Layer 6 of a small transformer language model trained on English Wikipedia (16 layers, counted from 0, width 128).
A neuron adds its activation times its output weights to the MLP's output. To switch it off is to set its activation to zero at one token and run the rest of the model.

Output weights of the MLP neurons that the questions are about. A number n stands for (n - 128) times 0.0025.
n193: 191, 72, 158, 93, 84, 161, 227, 122, 189, 95, 122, 151, 102, 130, 102, 32, 80, 70, 123, 107, 152, 125, 61, 115, 131, 159, 215, 110, 118, 89, 221, 136, 174, 116, 132, 73, 116, 165, 136, 121, 91, 124, 87, 157, 154, 177, 94, 163, 14, 155, 108, 145, 186, 129, 136, 177, 171, 131, 104, 139, 102, 99, 144, 167, 143, 170, 123, 134, 105, 119, 121, 151, 134, 206, 113, 183, 73, 141, 116, 155, 94, 91, 140, 162, 202, 105, 103, 60, 141, 138, 174, 146, 174, 164, 107, 146, 41, 154, 151, 105, 135, 83, 63, 116, 96, 81, 119, 137, 92, 128, 167, 95, 132, 133, 98, 160, 135, 133, 123, 164, 123, 122, 155, 128, 129, 154, 157, 89
n202: 173, 133, 158, 195, 173, 79, 80, 102, 141, 132, 125, 110, 82, 96, 127, 138, 102, 126, 81, 150, 133, 102, 145, 155, 160, 156, 188, 86, 113, 174, 176, 79, 184, 47, 91, 106, 115, 88, 85, 118, 128, 159, 39, 117, 148, 174, 101, 127, 121, 93, 82, 139, 172, 126, 139, 102, 110, 159, 148, 163, 132, 202, 104, 131, 109, 205, 155, 74, 120, 176, 178, 161, 131, 139, 146, 78, 201, 117, 180, 105, 80, 149, 169, 129, 142, 112, 10, 136, 129, 97, 87, 136, 91, 86, 127, 118, 229, 126, 81, 126, 147, 86, 79, 133, 142, 128, 189, 151, 135, 140, 115, 74, 153, 69, 163, 118, 139, 198, 75, 118, 147, 93, 91, 98, 129, 96, 114, 151
n247: 110, 131, 121, 189, 128, 103, 105, 146, 160, 193, 52, 100, 99, 101, 86, 85, 175, 139, 59, 216, 111, 124, 119, 113, 150, 96, 126, 153, 88, 139, 114, 57, 130, 164, 120, 144, 129, 139, 104, 132, 118, 72, 156, 101, 118, 105, 42, 91, 142, 126, 126, 130, 118, 173, 120, 108, 128, 159, 162, 84, 160, 150, 106, 189, 101, 126, 122, 133, 170, 66, 170, 105, 131, 126, 118, 132, 135, 83, 105, 137, 155, 61, 131, 151, 56, 136, 134, 115, 190, 166, 143, 112, 212, 120, 128, 121, 101, 162, 136, 169, 182, 206, 105, 92, 116, 170, 170, 100, 178, 180, 117, 122, 124, 98, 177, 76, 172, 154, 114, 135, 134, 154, 158, 159, 105, 146, 111, 117
n277: 101, 127, 93, 146, 165, 176, 105, 102, 184, 124, 127, 125, 157, 88, 101, 88, 128, 148, 151, 120, 147, 114, 59, 152, 156, 160, 102, 136, 157, 119, 135, 140, 166, 99, 124, 110, 154, 86, 133, 148, 102, 104, 78, 68, 114, 145, 88, 119, 135, 174, 167, 166, 102, 140, 136, 130, 158, 130, 79, 96, 174, 121, 134, 166, 149, 118, 134, 88, 175, 82, 198, 126, 114, 74, 134, 129, 46, 84, 136, 165, 115, 106, 215, 140, 147, 177, 148, 101, 188, 140, 127, 176, 138, 135, 143, 145, 154, 136, 157, 163, 95, 145, 125, 57, 162, 48, 115, 87, 145, 79, 160, 65, 168, 112, 138, 128, 192, 57, 165, 117, 105, 171, 170, 81, 145, 147, 82, 99
n293: 184, 131, 171, 176, 159, 106, 188, 136, 142, 199, 134, 151, 81, 179, 112, 162, 117, 210, 143, 151, 158, 145, 181, 119, 177, 135, 119, 134, 135, 153, 94, 111, 114, 136, 153, 96, 87, 57, 125, 146, 120, 163, 139, 145, 133, 119, 72, 122, 124, 194, 5, 119, 99, 167, 111, 130, 77, 51, 60, 107, 139, 172, 158, 95, 100, 116, 99, 113, 132, 145, 93, 63, 81, 133, 111, 148, 226, 161, 90, 104, 126, 116, 113, 156, 116, 71, 170, 111, 208, 107, 103, 137, 126, 74, 107, 110, 70, 121, 100, 168, 123, 177, 108, 91, 135, 167, 165, 88, 129, 97, 136, 109, 131, 159, 122, 62, 168, 80, 185, 172, 110, 126, 135, 147, 113, 102, 150, 115
n337: 106, 158, 148, 152, 144, 151, 172, 161, 95, 77, 131, 82, 57, 118, 128, 94, 146, 158, 137, 210, 136, 145, 88, 169, 115, 247, 111, 91, 141, 138, 125, 125, 164, 172, 113, 71, 117, 91, 154, 111, 89, 136, 103, 148, 170, 87, 111, 131, 88, 119, 128, 120, 162, 82, 80, 131, 103, 135, 164, 118, 150, 189, 134, 75, 129, 174, 105, 165, 225, 102, 124, 129, 129, 83, 131, 78, 132, 128, 107, 127, 52, 148, 129, 168, 167, 162, 131, 113, 95, 164, 149, 110, 122, 147, 149, 111, 95, 139, 118, 148, 89, 156, 62, 167, 119, 80, 133, 103, 155, 86, 112, 56, 112, 167, 152, 116, 203, 140, 145, 92, 147, 152, 132, 85, 128, 156, 141, 206
n385: 106, 144, 128, 155, 114, 188, 172, 135, 114, 101, 97, 153, 101, 158, 51, 202, 169, 142, 140, 118, 146, 87, 110, 127, 107, 192, 103, 187, 174, 140, 117, 178, 108, 147, 114, 109, 121, 105, 126, 161, 140, 53, 72, 83, 156, 171, 124, 126, 116, 162, 110, 159, 75, 172, 117, 108, 92, 168, 138, 182, 94, 139, 125, 92, 158, 155, 113, 113, 191, 156, 134, 106, 71, 127, 119, 62, 221, 90, 113, 174, 124, 120, 94, 149, 116, 98, 113, 130, 92, 114, 110, 191, 113, 115, 175, 131, 125, 117, 116, 92, 170, 165, 92, 178, 132, 134, 149, 48, 135, 147, 83, 109, 116, 156, 135, 175, 87, 186, 230, 140, 93, 148, 111, 97, 104, 101, 117, 81
n437: 115, 91, 111, 146, 118, 135, 126, 104, 92, 130, 151, 152, 114, 118, 101, 136, 97, 146, 121, 102, 171, 158, 168, 153, 92, 148, 104, 97, 146, 98, 80, 92, 109, 128, 105, 111, 130, 191, 123, 134, 112, 176, 121, 180, 124, 127, 99, 65, 132, 137, 79, 101, 121, 116, 118, 116, 163, 172, 91, 118, 126, 125, 136, 162, 100, 109, 141, 141, 125, 178, 180, 144, 146, 122, 169, 167, 125, 180, 128, 172, 133, 161, 175, 166, 110, 102, 148, 139, 105, 127, 122, 128, 155, 72, 170, 97, 99, 172, 105, 155, 161, 134, 105, 122, 165, 119, 86, 122, 145, 82, 102, 88, 108, 136, 149, 122, 128, 156, 90, 119, 120, 194, 91, 98, 121, 117, 125, 125
n448: 130, 168, 180, 129, 117, 155, 113, 121, 148, 127, 129, 120, 108, 110, 113, 109, 56, 183, 126, 107, 103, 62, 138, 121, 189, 94, 84, 141, 95, 106, 148, 137, 139, 69, 99, 83, 151, 154, 135, 77, 149, 104, 96, 78, 93, 112, 102, 93, 97, 139, 115, 95, 127, 120, 235, 154, 117, 102, 96, 137, 126, 162, 127, 121, 107, 117, 160, 132, 116, 91, 156, 124, 117, 140, 138, 105, 109, 211, 171, 113, 111, 181, 167, 122, 136, 103, 154, 86, 152, 152, 113, 75, 163, 138, 151, 116, 132, 152, 86, 130, 162, 110, 100, 158, 136, 175, 127, 147, 198, 166, 92, 114, 111, 126, 177, 101, 161, 108, 93, 114, 97, 145, 167, 120, 146, 189, 98, 179

Each question names a token from some text and the token that comes next. It shows the activations a of the neurons there, in the order above. A number n stands for (n - 128) times 0.016.

Then comes g, the gradient of the next token's log-probability with respect to the MLP's output, scaled to length 1. A neuron's effect is roughly proportional to its activation times (output weights . g). A number n stands for (n - 128) times 0.0027.

"as", then ":"
a: 183, 119, 123, 119, 120, 124, 118, 128, 122
g: 97, 149, 116, 88, 174, 172, 96, 146, 130, 116, 126, 124, 76, 170, 184, 99, 119, 109, 142, 175, 155, 123, 108, 157, 158, 118, 109, 112, 90, 108, 74, 137, 158, 138, 148, 153, 189, 70, 124, 136, 109, 83, 73, 187, 117, 123, 57, 64, 169, 116, 105, 66, 106, 142, 104, 77, 167, 110, 66, 155, 160, 150, 164, 77, 98, 129, 161, 143, 120, 155, 111, 139, 151, 135, 120, 147, 113, 172, 166, 128, 116, 95, 201, 133, 103, 109, 84, 166, 116, 95, 162, 128, 65, 114, 139, 126, 185, 195, 96, 116, 168, 121, 158, 102, 158, 107, 146, 174, 101, 128, 96, 166, 135, 177, 127, 129, 84, 165, 77, 121, 148, 136, 174, 134, 157, 94, 95, 158
Which neuron, switched off, lowers the next token's probability most? n385

"in ", then "char"
a: 173, 124, 119, 119, 124, 118, 119, 212, 141
g: 139, 118, 119, 160, 128, 163, 134, 65, 181, 126, 138, 143, 151, 80, 105, 101, 99, 105, 139, 198, 124, 186, 141, 166, 98, 178, 171, 80, 160, 142, 153, 142, 114, 172, 130, 73, 159, 197, 98, 127, 105, 143, 117, 128, 188, 155, 165, 171, 135, 123, 99, 137, 204, 125, 113, 159, 105, 121, 139, 146, 158, 149, 86, 161, 141, 147, 67, 119, 100, 121, 101, 127, 64, 121, 83, 75, 111, 73, 78, 120, 113, 141, 106, 131, 164, 132, 138, 79, 98, 182, 88, 171, 132, 163, 171, 100, 80, 148, 112, 121, 62, 111, 135, 150, 134, 132, 89, 117, 112, 92, 83, 111, 114, 112, 100, 154, 88, 117, 153, 94, 154, 164, 214, 81, 141, 163, 123, 129
Which neuron, switched off, lowers the next token's probability most? n193

"th", then "ym"
a: 120, 120, 118, 118, 119, 119, 118, 118, 122
g: 96, 127, 108, 98, 144, 187, 152, 110, 145, 160, 126, 116, 172, 161, 130, 134, 179, 117, 125, 114, 107, 89, 106, 136, 139, 178, 124, 89, 131, 202, 128, 133, 181, 132, 162, 75, 119, 125, 144, 130, 132, 138, 109, 120, 216, 77, 119, 103, 133, 183, 140, 150, 138, 169, 97, 126, 138, 122, 141, 111, 86, 126, 98, 157, 165, 160, 170, 134, 156, 81, 144, 171, 86, 83, 150, 103, 134, 152, 125, 115, 135, 125, 104, 75, 125, 140, 150, 116, 122, 67, 122, 114, 92, 123, 114, 133, 93, 39, 80, 161, 119, 143, 52, 78, 181, 180, 155, 50, 108, 110, 175, 135, 143, 143, 112, 21, 132, 134, 160, 122, 170, 118, 106, 158, 113, 147, 182, 115
Which neuron, switched off, raises the next token's probability most? n293

"region", then "s "
a: 125, 124, 120, 130, 118, 127, 128, 118, 118
g: 53, 162, 149, 96, 103, 109, 175, 150, 61, 124, 165, 75, 146, 126, 136, 154, 121, 210, 99, 111, 170, 174, 92, 122, 148, 164, 112, 126, 105, 117, 84, 77, 157, 105, 174, 101, 107, 118, 122, 100, 111, 134, 166, 101, 167, 89, 135, 136, 64, 201, 181, 121, 137, 89, 88, 216, 141, 112, 168, 141, 104, 197, 133, 123, 137, 153, 128, 114, 166, 106, 101, 101, 168, 108, 134, 118, 148, 130, 144, 131, 141, 149, 142, 67, 121, 136, 127, 151, 120, 110, 154, 200, 98, 64, 90, 161, 119, 129, 132, 112, 115, 130, 172, 109, 90, 130, 176, 134, 123, 96, 127, 128, 143, 171, 78, 84, 175, 129, 150, 135, 137, 161, 79, 116, 102, 118, 55, 148
Which neuron, switched off, raises the next token's probability most? n293

"ers ", then "moved "
a: 126, 122, 119, 122, 118, 125, 122, 133, 123
g: 109, 131, 164, 144, 85, 80, 145, 62, 92, 115, 114, 163, 145, 127, 189, 121, 186, 120, 77, 73, 152, 157, 61, 139, 78, 122, 103, 85, 121, 101, 156, 138, 115, 151, 159, 129, 127, 107, 106, 121, 138, 94, 128, 135, 121, 109, 134, 141, 125, 88, 153, 90, 163, 126, 144, 116, 137, 132, 184, 174, 99, 62, 212, 120, 201, 151, 151, 113, 112, 148, 132, 119, 133, 125, 98, 145, 101, 123, 121, 137, 108, 144, 129, 121, 187, 70, 180, 155, 110, 161, 135, 107, 79, 147, 144, 78, 148, 69, 114, 105, 116, 84, 157, 160, 151, 115, 131, 117, 197, 159, 96, 131, 147, 95, 72, 123, 122, 202, 142, 111, 119, 227, 195, 129, 132, 113, 145, 98
Which neuron, switched off, lowers the next token's probability most? n293

"es ", then "in "
a: 127, 122, 121, 118, 117, 122, 121, 150, 127
g: 167, 188, 133, 107, 158, 142, 135, 96, 137, 115, 98, 158, 101, 147, 171, 150, 73, 204, 121, 74, 146, 164, 92, 176, 151, 125, 152, 191, 129, 79, 87, 156, 119, 87, 96, 143, 145, 210, 112, 122, 93, 110, 157, 142, 159, 182, 128, 111, 171, 152, 133, 108, 137, 83, 111, 179, 152, 102, 105, 153, 145, 77, 127, 104, 114, 110, 115, 109, 122, 103, 115, 106, 180, 158, 130, 109, 192, 122, 154, 90, 110, 129, 120, 110, 132, 132, 91, 117, 79, 157, 114, 177, 138, 104, 64, 153, 166, 120, 125, 132, 120, 192, 109, 112, 75, 79, 135, 119, 105, 82, 150, 144, 123, 130, 122, 101, 80, 80, 119, 104, 197, 82, 185, 59, 181, 156, 123, 141
Which neuron, switched off, lowers the next token's probability most? n247

"196", then "6 "
a: 118, 120, 117, 194, 118, 122, 118, 127, 123
g: 143, 143, 115, 149, 152, 124, 124, 116, 104, 177, 94, 76, 116, 159, 109, 70, 164, 195, 135, 99, 125, 156, 141, 171, 56, 127, 124, 167, 179, 140, 106, 112, 171, 79, 87, 66, 130, 116, 194, 82, 118, 137, 116, 111, 116, 155, 136, 145, 163, 128, 81, 97, 157, 182, 127, 110, 127, 160, 184, 161, 161, 110, 104, 116, 86, 107, 114, 114, 110, 124, 134, 126, 174, 139, 102, 139, 115, 86, 169, 151, 100, 130, 118, 50, 126, 130, 121, 108, 164, 150, 147, 125, 183, 143, 151, 82, 122, 155, 113, 115, 130, 116, 150, 138, 121, 105, 160, 75, 132, 119, 90, 118, 206, 102, 159, 67, 137, 194, 180, 118, 150, 91, 218, 75, 133, 85, 120, 75
Which neuron, switched off, lowers the next token's probability most? n277

"der ", then "Bal"
a: 127, 120, 195, 127, 117, 117, 126, 127, 118
g: 88, 103, 123, 107, 79, 153, 112, 142, 125, 117, 146, 80, 109, 145, 94, 180, 162, 95, 80, 105, 72, 59, 86, 94, 87, 121, 133, 115, 80, 163, 109, 166, 136, 107, 106, 165, 167, 107, 143, 155, 138, 163, 86, 173, 129, 128, 136, 116, 125, 110, 86, 126, 97, 138, 103, 129, 164, 185, 150, 167, 183, 169, 139, 85, 145, 121, 163, 104, 159, 168, 171, 80, 127, 151, 135, 117, 107, 141, 123, 158, 132, 168, 163, 136, 86, 71, 152, 185, 196, 114, 164, 51, 89, 120, 134, 100, 188, 122, 129, 117, 163, 150, 177, 148, 139, 87, 111, 58, 155, 191, 135, 101, 133, 120, 115, 103, 174, 110, 118, 134, 90, 145, 95, 176, 137, 152, 172, 67
Which neuron, switched off, lowers the next token's probability most? n247